Layer 9 of a small transformer language model trained on English Wikipedia (19 layers, counted from 0, width 96).
A neuron's activation on a vector x is SiLU(gate . x) times (in . x), where the dot is the dot product.

Input weights of the MLP neurons that the questions are about. A number n stands for (n - 128) times 0.0084.
n11 gate: 140, 158, 65, 114, 148, 182, 108, 171, 129, 145, 141, 87, 164, 125, 135, 136, 204, 142, 119, 115, 108, 180, 141, 107, 171, 124, 126, 106, 92, 74, 94, 110, 122, 80, 103, 158, 131, 105, 79, 123, 107, 148, 103, 90, 107, 125, 132, 119, 152, 97, 114, 143, 121, 120, 189, 180, 94, 187, 120, 136, 155, 194, 139, 150, 124, 87, 49, 126, 134, 118, 83, 137, 113, 145, 134, 136, 124, 106, 115, 158, 137, 97, 138, 143, 128, 94, 112, 177, 121, 131, 136, 144, 135, 148, 87, 132
n26 gate: 143, 171, 149, 150, 82, 143, 161, 193, 120, 195, 96, 110, 128, 109, 145, 86, 103, 87, 169, 106, 115, 144, 135, 97, 191, 176, 77, 142, 159, 123, 161, 139, 135, 180, 135, 148, 149, 147, 116, 138, 87, 127, 217, 108, 134, 182, 158, 169, 128, 103, 122, 98, 109, 101, 164, 121, 92, 110, 139, 96, 115, 124, 84, 93, 114, 141, 132, 112, 158, 140, 103, 83, 127, 131, 106, 120, 104, 142, 92, 125, 108, 114, 164, 124, 166, 87, 134, 130, 94, 180, 89, 140, 192, 166, 147, 185
n27 gate: 142, 168, 144, 142, 88, 115, 167, 101, 125, 111, 116, 120, 158, 149, 167, 75, 152, 170, 135, 125, 208, 120, 133, 144, 108, 164, 76, 157, 116, 112, 129, 136, 129, 174, 135, 105, 120, 123, 96, 72, 153, 136, 109, 154, 132, 152, 132, 85, 145, 50, 136, 148, 95, 128, 112, 151, 124, 159, 116, 118, 124, 109, 152, 146, 180, 139, 164, 162, 105, 119, 85, 131, 106, 76, 162, 89, 116, 105, 151, 165, 142, 144, 121, 125, 142, 101, 113, 90, 193, 104, 93, 147, 78, 149, 114, 125
n65 gate: 134, 104, 131, 120, 102, 124, 90, 181, 221, 126, 142, 124, 123, 118, 87, 119, 117, 182, 156, 150, 130, 153, 130, 67, 108, 125, 106, 56, 126, 114, 98, 126, 118, 133, 99, 149, 151, 87, 119, 113, 142, 175, 7, 110, 149, 57, 130, 111, 117, 182, 142, 185, 178, 118, 84, 139, 167, 135, 151, 172, 162, 126, 144, 27, 172, 101, 156, 190, 107, 75, 124, 101, 115, 196, 138, 146, 132, 84, 71, 208, 104, 128, 118, 159, 94, 107, 169, 112, 127, 104, 176, 162, 172, 104, 155, 159
n149 gate: 106, 104, 151, 109, 127, 138, 169, 116, 158, 115, 79, 137, 118, 136, 116, 117, 97, 105, 188, 145, 133, 136, 86, 102, 197, 111, 153, 110, 152, 130, 98, 110, 149, 142, 157, 151, 149, 55, 122, 89, 147, 121, 103, 174, 119, 103, 99, 115, 147, 126, 87, 159, 134, 107, 58, 151, 166, 136, 77, 180, 83, 130, 124, 127, 167, 132, 114, 121, 156, 198, 114, 81, 152, 157, 137, 138, 113, 118, 142, 165, 115, 146, 142, 143, 116, 159, 140, 122, 99, 90, 131, 124, 140, 106, 126, 103
n151 gate: 183, 123, 149, 97, 176, 188, 87, 142, 154, 100, 102, 155, 167, 76, 182, 131, 86, 159, 130, 94, 140, 144, 152, 101, 90, 148, 115, 93, 77, 137, 102, 166, 92, 152, 109, 112, 121, 148, 114, 163, 165, 144, 89, 145, 120, 114, 171, 138, 115, 154, 161, 177, 138, 121, 130, 148, 131, 134, 143, 130, 152, 157, 92, 144, 141, 111, 108, 154, 133, 168, 130, 132, 124, 73, 116, 99, 123, 111, 123, 148, 112, 137, 115, 130, 133, 161, 75, 108, 96, 178, 86, 131, 114, 103, 122, 190
n162 gate: 141, 135, 102, 84, 148, 102, 137, 122, 107, 142, 120, 137, 144, 119, 154, 152, 173, 147, 131, 88, 160, 116, 134, 111, 91, 94, 126, 127, 155, 170, 130, 116, 128, 111, 133, 114, 131, 131, 113, 146, 186, 174, 157, 151, 122, 121, 138, 83, 130, 161, 142, 142, 110, 94, 104, 94, 129, 132, 125, 105, 132, 112, 159, 172, 142, 111, 163, 100, 118, 144, 142, 163, 161, 144, 162, 157, 114, 155, 90, 140, 127, 202, 85, 111, 109, 109, 146, 150, 154, 97, 63, 96, 119, 106, 116, 118
n167 gate: 105, 119, 127, 163, 118, 107, 154, 74, 99, 145, 89, 161, 136, 135, 144, 97, 128, 93, 147, 150, 107, 127, 69, 145, 118, 151, 162, 163, 126, 154, 169, 143, 93, 172, 149, 92, 137, 109, 118, 89, 118, 136, 124, 166, 146, 178, 143, 68, 125, 93, 146, 102, 108, 125, 118, 169, 126, 126, 141, 105, 159, 95, 99, 120, 124, 163, 109, 163, 127, 99, 88, 114, 154, 160, 99, 69, 119, 147, 167, 159, 79, 152, 127, 69, 132, 129, 178, 82, 188, 143, 165, 166, 101, 143, 132, 101
n233 gate: 150, 110, 135, 145, 86, 140, 157, 72, 192, 193, 97, 141, 140, 158, 167, 63, 143, 135, 116, 102, 151, 178, 158, 114, 146, 174, 179, 163, 179, 159, 59, 114, 144, 88, 117, 60, 136, 128, 158, 141, 141, 136, 91, 68, 181, 183, 131, 137, 120, 88, 176, 98, 171, 192, 128, 131, 104, 151, 100, 124, 80, 70, 143, 107, 118, 126, 133, 123, 113, 99, 128, 139, 129, 142, 73, 121, 98, 166, 127, 141, 177, 106, 138, 155, 125, 98, 50, 83, 82, 134, 152, 154, 169, 95, 114, 107
n11 in: 85, 113, 148, 110, 166, 130, 110, 104, 111, 152, 95, 143, 145, 102, 128, 124, 112, 133, 84, 127, 148, 127, 170, 138, 112, 126, 149, 118, 135, 126, 71, 121, 158, 134, 67, 156, 133, 93, 126, 77, 147, 104, 80, 64, 129, 123, 107, 101, 144, 124, 104, 121, 111, 186, 178, 150, 162, 140, 109, 136, 188, 163, 113, 130, 124, 105, 61, 138, 145, 160, 105, 149, 143, 120, 113, 195, 117, 114, 180, 96, 131, 111, 105, 133, 174, 105, 150, 101, 110, 146, 161, 157, 176, 155, 109, 157
n26 in: 150, 157, 179, 134, 149, 162, 127, 94, 153, 138, 142, 139, 94, 109, 89, 113, 152, 122, 153, 96, 119, 161, 120, 129, 140, 77, 170, 205, 71, 130, 127, 131, 103, 103, 159, 168, 93, 154, 101, 155, 120, 145, 119, 173, 119, 113, 128, 154, 140, 163, 123, 94, 112, 133, 139, 50, 108, 138, 173, 98, 116, 98, 116, 88, 133, 167, 80, 123, 140, 82, 117, 68, 129, 64, 111, 112, 185, 168, 128, 121, 129, 141, 127, 64, 194, 122, 163, 103, 93, 152, 72, 89, 152, 115, 92, 122
n27 in: 162, 163, 100, 99, 154, 111, 155, 123, 142, 132, 96, 131, 91, 101, 126, 132, 125, 109, 116, 116, 95, 145, 109, 102, 146, 172, 154, 117, 156, 202, 129, 167, 166, 75, 145, 150, 178, 104, 122, 157, 88, 101, 159, 132, 113, 115, 79, 106, 132, 171, 114, 156, 105, 177, 143, 131, 175, 150, 128, 133, 111, 128, 58, 112, 163, 144, 112, 79, 75, 113, 123, 102, 190, 162, 76, 180, 88, 147, 169, 94, 82, 140, 116, 150, 109, 130, 113, 169, 131, 178, 122, 150, 120, 99, 150, 131
n65 in: 163, 110, 129, 39, 111, 79, 136, 93, 146, 105, 84, 170, 48, 77, 160, 197, 126, 108, 121, 91, 148, 137, 149, 89, 129, 186, 167, 142, 118, 162, 208, 108, 164, 135, 167, 159, 135, 84, 168, 127, 120, 93, 62, 95, 108, 107, 128, 168, 198, 112, 138, 165, 114, 147, 152, 160, 134, 154, 124, 126, 131, 97, 124, 10, 141, 119, 105, 170, 135, 153, 113, 146, 70, 150, 118, 140, 65, 117, 113, 139, 73, 105, 211, 100, 157, 142, 150, 130, 161, 133, 206, 106, 120, 188, 63, 112
n149 in: 162, 66, 145, 141, 130, 107, 163, 117, 160, 142, 103, 118, 131, 94, 149, 163, 116, 166, 153, 93, 201, 141, 166, 106, 37, 113, 106, 104, 110, 65, 82, 158, 149, 182, 139, 114, 162, 66, 136, 105, 144, 127, 116, 118, 138, 118, 95, 113, 191, 176, 154, 105, 135, 84, 129, 77, 163, 144, 105, 150, 80, 140, 110, 136, 128, 148, 107, 108, 115, 95, 132, 125, 119, 141, 103, 87, 108, 152, 130, 143, 123, 145, 143, 143, 163, 146, 124, 124, 148, 118, 107, 90, 138, 123, 129, 186
n151 in: 145, 102, 154, 149, 95, 102, 156, 89, 165, 154, 149, 143, 107, 147, 143, 96, 124, 77, 151, 141, 140, 77, 118, 141, 140, 185, 153, 153, 110, 100, 124, 187, 122, 162, 106, 130, 115, 154, 125, 80, 106, 131, 205, 118, 91, 160, 95, 143, 155, 113, 166, 135, 133, 127, 121, 96, 100, 116, 107, 122, 82, 131, 148, 159, 159, 159, 156, 116, 164, 162, 152, 122, 136, 86, 126, 162, 115, 193, 71, 131, 111, 125, 145, 157, 121, 114, 80, 149, 121, 62, 136, 126, 133, 158, 125, 82
n162 in: 84, 133, 117, 131, 124, 134, 159, 112, 149, 152, 158, 113, 178, 135, 140, 170, 141, 125, 116, 92, 107, 112, 139, 180, 124, 70, 143, 110, 79, 110, 106, 98, 123, 82, 148, 101, 140, 156, 159, 130, 146, 98, 129, 99, 85, 158, 148, 130, 136, 150, 94, 140, 164, 115, 177, 119, 111, 165, 148, 118, 160, 116, 98, 115, 135, 146, 113, 158, 130, 121, 111, 83, 147, 144, 98, 75, 124, 127, 150, 140, 141, 130, 120, 163, 118, 167, 144, 146, 106, 65, 166, 98, 120, 138, 92, 157
n167 in: 162, 179, 116, 107, 98, 116, 106, 129, 108, 130, 83, 136, 130, 119, 92, 129, 133, 83, 150, 168, 141, 124, 88, 154, 56, 120, 143, 117, 142, 113, 143, 186, 144, 112, 147, 143, 77, 132, 134, 107, 103, 117, 110, 135, 124, 159, 158, 121, 132, 113, 146, 163, 149, 84, 122, 157, 171, 225, 111, 159, 161, 162, 42, 110, 162, 179, 111, 136, 115, 140, 145, 131, 113, 183, 61, 120, 90, 114, 151, 147, 130, 162, 146, 93, 113, 151, 103, 101, 123, 117, 124, 118, 74, 191, 177, 145
n233 in: 103, 165, 149, 235, 115, 127, 154, 148, 129, 194, 142, 107, 60, 98, 139, 151, 161, 95, 135, 96, 84, 141, 96, 161, 159, 110, 115, 148, 163, 153, 121, 126, 168, 114, 134, 188, 121, 148, 140, 94, 100, 154, 73, 88, 106, 124, 159, 147, 208, 146, 155, 138, 137, 151, 123, 100, 112, 163, 158, 156, 44, 167, 103, 132, 89, 82, 178, 148, 137, 138, 137, 132, 110, 117, 101, 136, 74, 122, 111, 144, 102, 72, 133, 98, 163, 133, 79, 143, 117, 140, 142, 99, 93, 129, 73, 160

Each question shows a token from some text and the vector x that enters the MLP there. A number n stands for (n - 128) times 0.041.

"graphic": 105, 147, 153, 85, 89, 155, 133, 151, 134, 166, 120, 126, 121, 103, 167, 130, 130, 82, 115, 89, 110, 130, 141, 155, 116, 142, 134, 139, 92, 137, 97, 150, 105, 117, 124, 152, 132, 98, 105, 138, 162, 148, 192, 119, 141, 135, 155, 131, 148, 129, 154, 124, 116, 126, 114, 93, 136, 155, 143, 156, 133, 119, 135, 150, 144, 95, 93, 127, 154, 135, 129, 108, 117, 109, 86, 154, 149, 160, 144, 128, 99, 214, 91, 136, 125, 96, 109, 101, 163, 90, 119, 117, 113, 115, 139, 100
Which two neurons fire most, strongest first? n151, n162

"ma": 94, 167, 93, 110, 126, 143, 123, 121, 105, 163, 140, 163, 90, 160, 85, 163, 142, 123, 91, 111, 129, 149, 147, 124, 97, 115, 124, 114, 151, 103, 115, 87, 153, 156, 141, 144, 176, 121, 106, 147, 150, 125, 132, 134, 138, 102, 98, 89, 155, 132, 107, 147, 110, 124, 148, 107, 166, 134, 131, 140, 194, 127, 111, 126, 132, 129, 134, 127, 124, 165, 143, 121, 94, 184, 121, 149, 80, 150, 125, 157, 143, 167, 131, 130, 127, 98, 89, 107, 128, 105, 96, 153, 132, 115, 97, 94
Which three neurons fire most, strongest first? n11, n65, n162

" since": 126, 125, 107, 99, 115, 123, 127, 160, 156, 154, 113, 114, 127, 130, 140, 126, 130, 114, 98, 84, 114, 161, 129, 132, 120, 182, 135, 116, 126, 97, 116, 88, 144, 180, 175, 135, 169, 118, 135, 133, 126, 150, 154, 93, 143, 154, 144, 78, 141, 128, 100, 125, 116, 149, 84, 79, 107, 152, 117, 118, 92, 121, 112, 97, 152, 129, 111, 140, 88, 169, 137, 129, 120, 133, 163, 88, 130, 157, 125, 121, 125, 210, 126, 141, 144, 116, 95, 129, 155, 119, 146, 129, 136, 128, 92, 149
Which two neurons fire most, strongest first? n149, n27

"bre": 128, 178, 116, 122, 111, 139, 149, 141, 114, 124, 114, 182, 118, 114, 144, 87, 113, 107, 101, 93, 107, 96, 139, 127, 126, 132, 177, 152, 137, 135, 104, 117, 99, 153, 128, 112, 87, 129, 83, 117, 169, 143, 121, 120, 128, 159, 158, 157, 123, 121, 135, 153, 95, 147, 138, 117, 154, 131, 136, 130, 144, 109, 163, 148, 108, 116, 74, 118, 146, 147, 140, 124, 161, 164, 91, 167, 90, 152, 145, 167, 97, 172, 65, 130, 119, 109, 123, 106, 139, 86, 117, 128, 145, 115, 138, 134
Which of these neurons fires most? n167

"li": 100, 139, 118, 82, 126, 137, 123, 118, 167, 146, 95, 147, 109, 152, 114, 148, 107, 110, 117, 111, 84, 126, 142, 136, 79, 135, 126, 143, 149, 117, 110, 135, 107, 152, 166, 126, 154, 93, 103, 153, 166, 149, 138, 149, 101, 105, 137, 101, 161, 148, 96, 128, 113, 145, 152, 118, 145, 136, 123, 148, 115, 105, 162, 107, 99, 141, 97, 195, 143, 152, 104, 155, 133, 162, 125, 109, 95, 156, 116, 120, 112, 205, 117, 119, 132, 95, 128, 130, 145, 100, 159, 147, 94, 144, 91, 117
The most active neuron and its activation: n65, at about 14

"ed": 95, 142, 120, 109, 117, 131, 156, 118, 161, 148, 126, 83, 129, 150, 119, 131, 142, 130, 115, 67, 124, 155, 124, 134, 124, 155, 140, 117, 148, 90, 99, 117, 155, 105, 181, 139, 162, 128, 150, 152, 118, 118, 174, 121, 200, 150, 150, 108, 127, 114, 123, 141, 111, 137, 92, 138, 128, 156, 124, 105, 163, 116, 126, 93, 135, 126, 108, 150, 101, 134, 82, 131, 105, 120, 92, 91, 159, 143, 154, 122, 131, 205, 120, 143, 135, 95, 90, 130, 138, 121, 105, 149, 95, 117, 118, 118
The most active neuron and its activation: n27, at about 13

" opera": 122, 131, 82, 95, 116, 180, 124, 121, 144, 138, 137, 115, 110, 121, 134, 146, 114, 105, 134, 98, 88, 125, 103, 159, 104, 153, 140, 129, 149, 120, 88, 123, 135, 138, 169, 149, 162, 119, 103, 117, 159, 129, 161, 142, 175, 147, 117, 122, 186, 127, 103, 142, 110, 129, 82, 118, 125, 149, 139, 116, 164, 124, 164, 159, 143, 143, 96, 145, 134, 170, 117, 133, 138, 105, 129, 83, 131, 154, 111, 150, 106, 203, 132, 113, 141, 98, 89, 108, 117, 101, 106, 130, 84, 123, 123, 103
Which of these neurons fires most? n167

"t": 145, 159, 84, 126, 90, 130, 142, 148, 88, 120, 144, 135, 124, 109, 154, 120, 147, 129, 142, 75, 134, 141, 136, 128, 149, 150, 131, 81, 114, 108, 111, 123, 96, 103, 166, 135, 105, 142, 112, 136, 167, 121, 164, 133, 169, 137, 126, 127, 154, 96, 158, 175, 115, 122, 141, 110, 158, 127, 90, 105, 124, 109, 161, 138, 129, 86, 102, 103, 107, 142, 101, 137, 101, 138, 100, 127, 160, 190, 165, 126, 119, 176, 101, 150, 122, 97, 123, 109, 149, 97, 85, 129, 135, 137, 135, 169
Which of these neurons fires most? n27

"uction": 101, 154, 106, 124, 107, 134, 176, 141, 85, 128, 138, 145, 133, 126, 152, 109, 107, 112, 98, 108, 138, 99, 139, 159, 119, 166, 117, 109, 142, 104, 104, 124, 108, 121, 142, 146, 144, 130, 120, 132, 138, 143, 189, 103, 141, 165, 159, 118, 123, 123, 139, 140, 111, 87, 88, 133, 131, 169, 112, 132, 153, 119, 94, 121, 163, 113, 107, 135, 163, 152, 108, 148, 111, 118, 101, 128, 127, 174, 108, 110, 90, 200, 93, 140, 111, 132, 108, 123, 151, 148, 101, 165, 117, 138, 65, 159
The most active neuron and its activation: n167, at about 11

" market": 127, 130, 95, 102, 108, 157, 143, 86, 131, 144, 175, 127, 105, 132, 133, 155, 135, 104, 105, 71, 115, 152, 101, 132, 108, 169, 153, 139, 150, 89, 128, 108, 131, 124, 158, 133, 163, 113, 126, 146, 123, 159, 157, 152, 148, 175, 138, 114, 161, 125, 132, 138, 81, 120, 79, 130, 109, 158, 109, 120, 145, 149, 125, 153, 147, 145, 131, 125, 118, 173, 100, 132, 112, 114, 117, 92, 130, 132, 135, 166, 97, 195, 114, 139, 140, 64, 106, 132, 140, 110, 105, 123, 104, 100, 119, 129
The most active neuron and its activation: n27, at about 7.6

"==": 116, 159, 108, 106, 135, 154, 158, 117, 170, 159, 118, 161, 113, 141, 123, 109, 144, 124, 125, 59, 83, 195, 135, 85, 123, 146, 143, 166, 139, 107, 94, 161, 142, 137, 156, 121, 121, 139, 109, 124, 100, 146, 178, 134, 147, 119, 130, 104, 140, 150, 85, 111, 131, 106, 80, 123, 125, 112, 112, 100, 115, 121, 119, 138, 150, 118, 122, 172, 131, 124, 101, 130, 106, 147, 133, 111, 143, 118, 110, 113, 130, 180, 111, 162, 143, 120, 97, 140, 159, 110, 128, 132, 144, 114, 73, 161
Which of these neurons fires most? n26

" a": 117, 152, 131, 71, 153, 110, 123, 142, 110, 173, 154, 111, 100, 143, 131, 130, 128, 133, 101, 97, 117, 195, 131, 137, 121, 134, 140, 113, 117, 104, 131, 125, 184, 176, 157, 136, 130, 141, 102, 130, 122, 108, 171, 142, 130, 123, 129, 77, 164, 144, 99, 128, 97, 117, 70, 114, 154, 150, 165, 117, 139, 108, 118, 109, 108, 152, 134, 135, 153, 132, 110, 131, 88, 144, 120, 113, 147, 134, 101, 133, 96, 203, 132, 157, 110, 136, 126, 137, 146, 117, 83, 130, 127, 114, 109, 104
Which three neurons fire most, strongest first? n26, n149, n27

" and": 131, 115, 146, 97, 161, 141, 131, 171, 168, 139, 98, 101, 117, 113, 141, 152, 108, 115, 126, 64, 122, 186, 120, 152, 104, 144, 130, 114, 124, 110, 86, 129, 161, 141, 134, 122, 153, 139, 138, 117, 110, 133, 175, 97, 115, 152, 140, 108, 167, 131, 146, 125, 119, 119, 79, 104, 112, 150, 88, 106, 136, 157, 153, 125, 116, 173, 116, 145, 104, 146, 122, 128, 122, 100, 119, 70, 174, 140, 118, 123, 97, 181, 114, 153, 154, 110, 97, 113, 146, 132, 141, 162, 106, 103, 127, 128
Which of these neurons fires most? n151

"a": 166, 138, 176, 67, 143, 129, 142, 107, 137, 125, 126, 148, 81, 126, 109, 128, 77, 118, 123, 139, 70, 192, 113, 160, 131, 98, 138, 99, 129, 97, 143, 113, 126, 142, 151, 88, 135, 131, 89, 137, 164, 155, 149, 148, 123, 124, 139, 118, 169, 154, 81, 166, 97, 117, 128, 115, 148, 142, 129, 120, 125, 121, 152, 146, 100, 154, 112, 157, 152, 147, 131, 123, 131, 166, 124, 132, 123, 126, 116, 146, 160, 145, 107, 92, 137, 111, 155, 134, 120, 108, 99, 126, 88, 114, 145, 87
The most active neuron and its activation: n167, at about 2.6

" New": 102, 131, 134, 86, 115, 146, 139, 141, 130, 155, 136, 111, 118, 141, 118, 153, 101, 110, 98, 81, 116, 172, 102, 157, 101, 130, 135, 164, 139, 64, 128, 138, 118, 163, 165, 121, 149, 88, 102, 142, 160, 104, 160, 99, 145, 155, 147, 82, 151, 141, 94, 147, 102, 149, 117, 101, 146, 159, 136, 110, 125, 146, 126, 113, 148, 162, 158, 149, 143, 147, 105, 170, 115, 124, 119, 119, 102, 94, 116, 130, 125, 203, 98, 146, 154, 120, 136, 135, 116, 117, 128, 109, 127, 119, 89, 104
Which three neurons fire most, strongest first? n162, n149, n167

" collection": 104, 146, 116, 123, 113, 149, 152, 115, 124, 133, 126, 138, 100, 129, 135, 154, 109, 103, 105, 88, 93, 148, 115, 152, 115, 160, 132, 149, 168, 106, 125, 140, 107, 142, 165, 141, 107, 134, 104, 157, 153, 136, 155, 135, 170, 157, 135, 110, 158, 142, 78, 127, 88, 124, 76, 108, 118, 159, 141, 157, 176, 141, 123, 148, 133, 146, 113, 132, 147, 175, 81, 124, 137, 109, 121, 107, 104, 142, 116, 134, 92, 208, 133, 134, 132, 128, 90, 119, 130, 81, 112, 141, 112, 114, 80, 122
Which of these neurons fires most? n167

"In": 122, 169, 106, 96, 123, 103, 129, 150, 172, 129, 131, 115, 116, 147, 105, 148, 84, 119, 101, 107, 120, 193, 160, 148, 131, 155, 160, 130, 135, 74, 117, 136, 116, 193, 193, 136, 128, 130, 86, 130, 147, 144, 141, 102, 125, 155, 143, 124, 147, 116, 90, 133, 104, 151, 107, 97, 121, 146, 149, 99, 104, 122, 127, 114, 138, 128, 143, 150, 147, 134, 117, 122, 92, 135, 131, 112, 115, 113, 109, 110, 125, 205, 79, 136, 117, 106, 122, 145, 134, 117, 145, 128, 120, 129, 91, 140
Which three neurons fire most, strongest first? n26, n65, n162

"),": 136, 156, 115, 130, 166, 118, 170, 170, 136, 166, 100, 117, 96, 131, 142, 121, 109, 126, 123, 84, 97, 159, 111, 132, 105, 153, 135, 163, 140, 98, 110, 114, 162, 133, 157, 126, 142, 154, 138, 125, 125, 113, 155, 135, 133, 143, 114, 78, 115, 128, 113, 155, 110, 103, 91, 70, 152, 142, 106, 108, 112, 142, 109, 133, 120, 142, 113, 151, 111, 176, 91, 156, 86, 135, 146, 106, 151, 148, 123, 148, 146, 209, 107, 125, 144, 107, 97, 120, 134, 138, 132, 159, 105, 109, 86, 117
Which of these neurons fires most? n27

" history": 114, 132, 93, 152, 139, 141, 157, 130, 140, 159, 144, 143, 109, 132, 143, 121, 119, 104, 128, 38, 124, 162, 126, 127, 114, 162, 139, 130, 128, 108, 98, 152, 104, 120, 189, 138, 151, 143, 139, 157, 147, 103, 180, 115, 151, 140, 120, 126, 144, 115, 105, 133, 89, 141, 84, 125, 93, 144, 134, 135, 145, 104, 111, 138, 170, 126, 115, 162, 123, 162, 92, 116, 96, 116, 113, 102, 158, 150, 110, 115, 90, 191, 119, 140, 147, 129, 90, 114, 138, 107, 104, 137, 117, 113, 101, 151
The most active neuron and its activation: n26, at about 14

".": 134, 157, 117, 72, 137, 118, 167, 142, 148, 123, 126, 134, 121, 134, 131, 140, 115, 109, 127, 95, 104, 182, 130, 108, 107, 184, 113, 129, 157, 92, 105, 177, 148, 170, 156, 129, 142, 131, 113, 95, 122, 103, 157, 132, 130, 155, 145, 96, 147, 143, 73, 124, 150, 129, 73, 102, 126, 135, 113, 124, 96, 131, 129, 125, 138, 178, 112, 139, 128, 145, 80, 128, 101, 150, 118, 91, 124, 126, 130, 143, 120, 213, 106, 129, 137, 111, 112, 138, 144, 120, 127, 126, 123, 134, 90, 144
Which three neurons fire most, strongest first? n149, n27, n167

" in": 119, 149, 103, 123, 146, 121, 126, 150, 169, 146, 114, 134, 128, 128, 129, 139, 130, 130, 96, 95, 112, 172, 140, 135, 119, 189, 165, 121, 155, 74, 101, 129, 124, 167, 180, 130, 154, 132, 114, 131, 133, 116, 155, 94, 123, 156, 142, 89, 150, 102, 102, 149, 70, 148, 77, 105, 111, 173, 131, 122, 94, 127, 115, 113, 132, 132, 125, 143, 122, 154, 115, 127, 104, 127, 137, 99, 113, 130, 120, 98, 129, 205, 122, 166, 127, 101, 105, 135, 117, 110, 136, 151, 106, 147, 98, 142
The most active neuron and its activation: n27, at about 10

"8": 115, 157, 139, 159, 158, 140, 164, 145, 145, 146, 135, 102, 141, 86, 125, 107, 80, 69, 123, 90, 124, 157, 122, 129, 135, 158, 152, 152, 186, 101, 105, 132, 113, 144, 124, 99, 113, 92, 128, 136, 162, 111, 160, 158, 111, 133, 113, 107, 172, 157, 124, 151, 99, 161, 134, 127, 133, 151, 133, 125, 109, 104, 94, 133, 123, 141, 86, 144, 140, 149, 93, 147, 107, 122, 110, 114, 162, 146, 128, 112, 74, 157, 88, 121, 158, 123, 138, 111, 138, 81, 135, 111, 124, 144, 103, 161
Which of these neurons fires most? n26

"9": 114, 177, 122, 122, 118, 145, 173, 160, 161, 149, 117, 129, 112, 106, 118, 105, 99, 96, 131, 129, 112, 124, 133, 163, 159, 148, 156, 145, 165, 82, 110, 134, 111, 147, 150, 98, 124, 82, 114, 160, 171, 141, 142, 128, 131, 154, 124, 118, 174, 154, 152, 130, 104, 172, 129, 112, 129, 148, 142, 166, 99, 119, 100, 138, 100, 157, 80, 161, 143, 109, 95, 132, 81, 154, 119, 112, 115, 128, 125, 107, 121, 157, 101, 143, 129, 109, 125, 122, 144, 69, 130, 132, 110, 112, 81, 104
Which of these neurons fires most? n233

"ped": 95, 127, 133, 110, 103, 96, 148, 147, 126, 148, 140, 113, 118, 137, 128, 140, 116, 142, 105, 57, 143, 125, 164, 148, 119, 111, 135, 105, 122, 85, 101, 118, 145, 121, 128, 162, 159, 122, 153, 152, 118, 123, 182, 99, 159, 154, 144, 125, 115, 116, 127, 130, 154, 153, 135, 105, 152, 134, 134, 104, 142, 142, 113, 95, 134, 123, 94, 111, 164, 119, 87, 137, 104, 116, 95, 75, 149, 186, 160, 158, 113, 192, 89, 138, 145, 89, 119, 122, 132, 151, 134, 162, 115, 126, 103, 149
Which of these neurons fires most? n26

"s": 117, 122, 114, 135, 129, 135, 156, 134, 152, 125, 121, 109, 112, 128, 137, 131, 146, 113, 133, 57, 112, 187, 148, 112, 136, 161, 148, 141, 163, 102, 100, 126, 142, 113, 181, 133, 138, 142, 145, 150, 145, 123, 161, 117, 185, 140, 121, 97, 147, 142, 88, 132, 64, 124, 92, 126, 139, 169, 117, 109, 142, 128, 107, 123, 143, 122, 104, 126, 116, 150, 84, 139, 111, 132, 97, 95, 131, 141, 125, 146, 119, 197, 145, 128, 141, 104, 108, 125, 148, 86, 107, 145, 89, 112, 93, 155
Which of these neurons fires most? n27

"P": 101, 130, 92, 110, 140, 111, 128, 170, 165, 139, 147, 164, 100, 127, 108, 117, 92, 125, 101, 120, 117, 152, 147, 115, 112, 140, 130, 144, 159, 85, 85, 117, 104, 157, 185, 148, 131, 129, 115, 163, 144, 147, 126, 146, 151, 140, 117, 103, 196, 154, 64, 141, 123, 117, 128, 98, 130, 123, 108, 129, 144, 164, 141, 99, 159, 158, 94, 148, 140, 167, 134, 120, 92, 150, 104, 112, 127, 116, 113, 116, 135, 181, 97, 160, 117, 128, 140, 120, 136, 105, 115, 92, 124, 130, 102, 100
The most active neuron and its activation: n149, at about 17

" its": 129, 133, 120, 70, 117, 131, 123, 156, 166, 137, 117, 110, 136, 125, 133, 126, 141, 119, 104, 63, 118, 185, 132, 133, 134, 159, 142, 141, 140, 116, 110, 145, 142, 158, 159, 145, 136, 125, 129, 136, 117, 133, 154, 137, 151, 134, 118, 85, 168, 137, 82, 149, 111, 144, 73, 108, 148, 152, 141, 138, 103, 101, 121, 88, 130, 154, 116, 149, 148, 133, 89, 137, 105, 148, 120, 111, 129, 115, 101, 130, 101, 229, 123, 145, 93, 128, 122, 131, 160, 97, 104, 126, 136, 132, 95, 122
Which of these neurons fires most? n65

" would": 154, 119, 107, 94, 122, 139, 124, 162, 170, 150, 96, 105, 125, 133, 121, 171, 140, 149, 101, 84, 112, 184, 119, 111, 101, 153, 131, 110, 125, 135, 96, 117, 157, 154, 174, 104, 173, 100, 142, 131, 138, 171, 169, 105, 146, 124, 140, 98, 152, 135, 125, 132, 139, 127, 69, 133, 120, 140, 98, 112, 159, 115, 126, 90, 153, 160, 99, 146, 109, 135, 78, 147, 114, 119, 147, 103, 120, 121, 103, 141, 114, 192, 128, 132, 105, 93, 123, 144, 137, 113, 139, 123, 130, 130, 88, 144
The most active neuron and its activation: n65, at about 41

" circuit": 118, 145, 93, 109, 100, 152, 139, 139, 136, 141, 146, 160, 114, 144, 108, 125, 117, 136, 127, 89, 139, 141, 127, 130, 110, 164, 133, 143, 158, 121, 95, 100, 139, 127, 190, 127, 171, 106, 130, 117, 148, 136, 159, 143, 142, 171, 130, 93, 160, 112, 102, 137, 102, 110, 74, 109, 110, 169, 138, 125, 163, 114, 120, 147, 161, 123, 104, 132, 128, 175, 106, 110, 118, 126, 126, 98, 109, 153, 108, 139, 123, 228, 133, 146, 119, 105, 102, 119, 117, 103, 97, 120, 112, 121, 88, 121
Which of these neurons fires most? n162

"que": 134, 154, 108, 134, 77, 161, 135, 145, 137, 154, 97, 155, 155, 132, 127, 106, 104, 104, 105, 59, 134, 137, 135, 145, 140, 143, 120, 116, 137, 118, 89, 150, 127, 138, 132, 167, 147, 147, 86, 103, 174, 98, 143, 106, 112, 142, 143, 147, 123, 125, 153, 120, 122, 133, 129, 114, 112, 149, 146, 102, 175, 131, 128, 144, 144, 161, 106, 112, 159, 126, 96, 149, 144, 114, 125, 136, 106, 183, 110, 152, 124, 205, 92, 132, 101, 109, 97, 86, 116, 115, 112, 134, 83, 110, 145, 140
Which of these neurons fires most? n151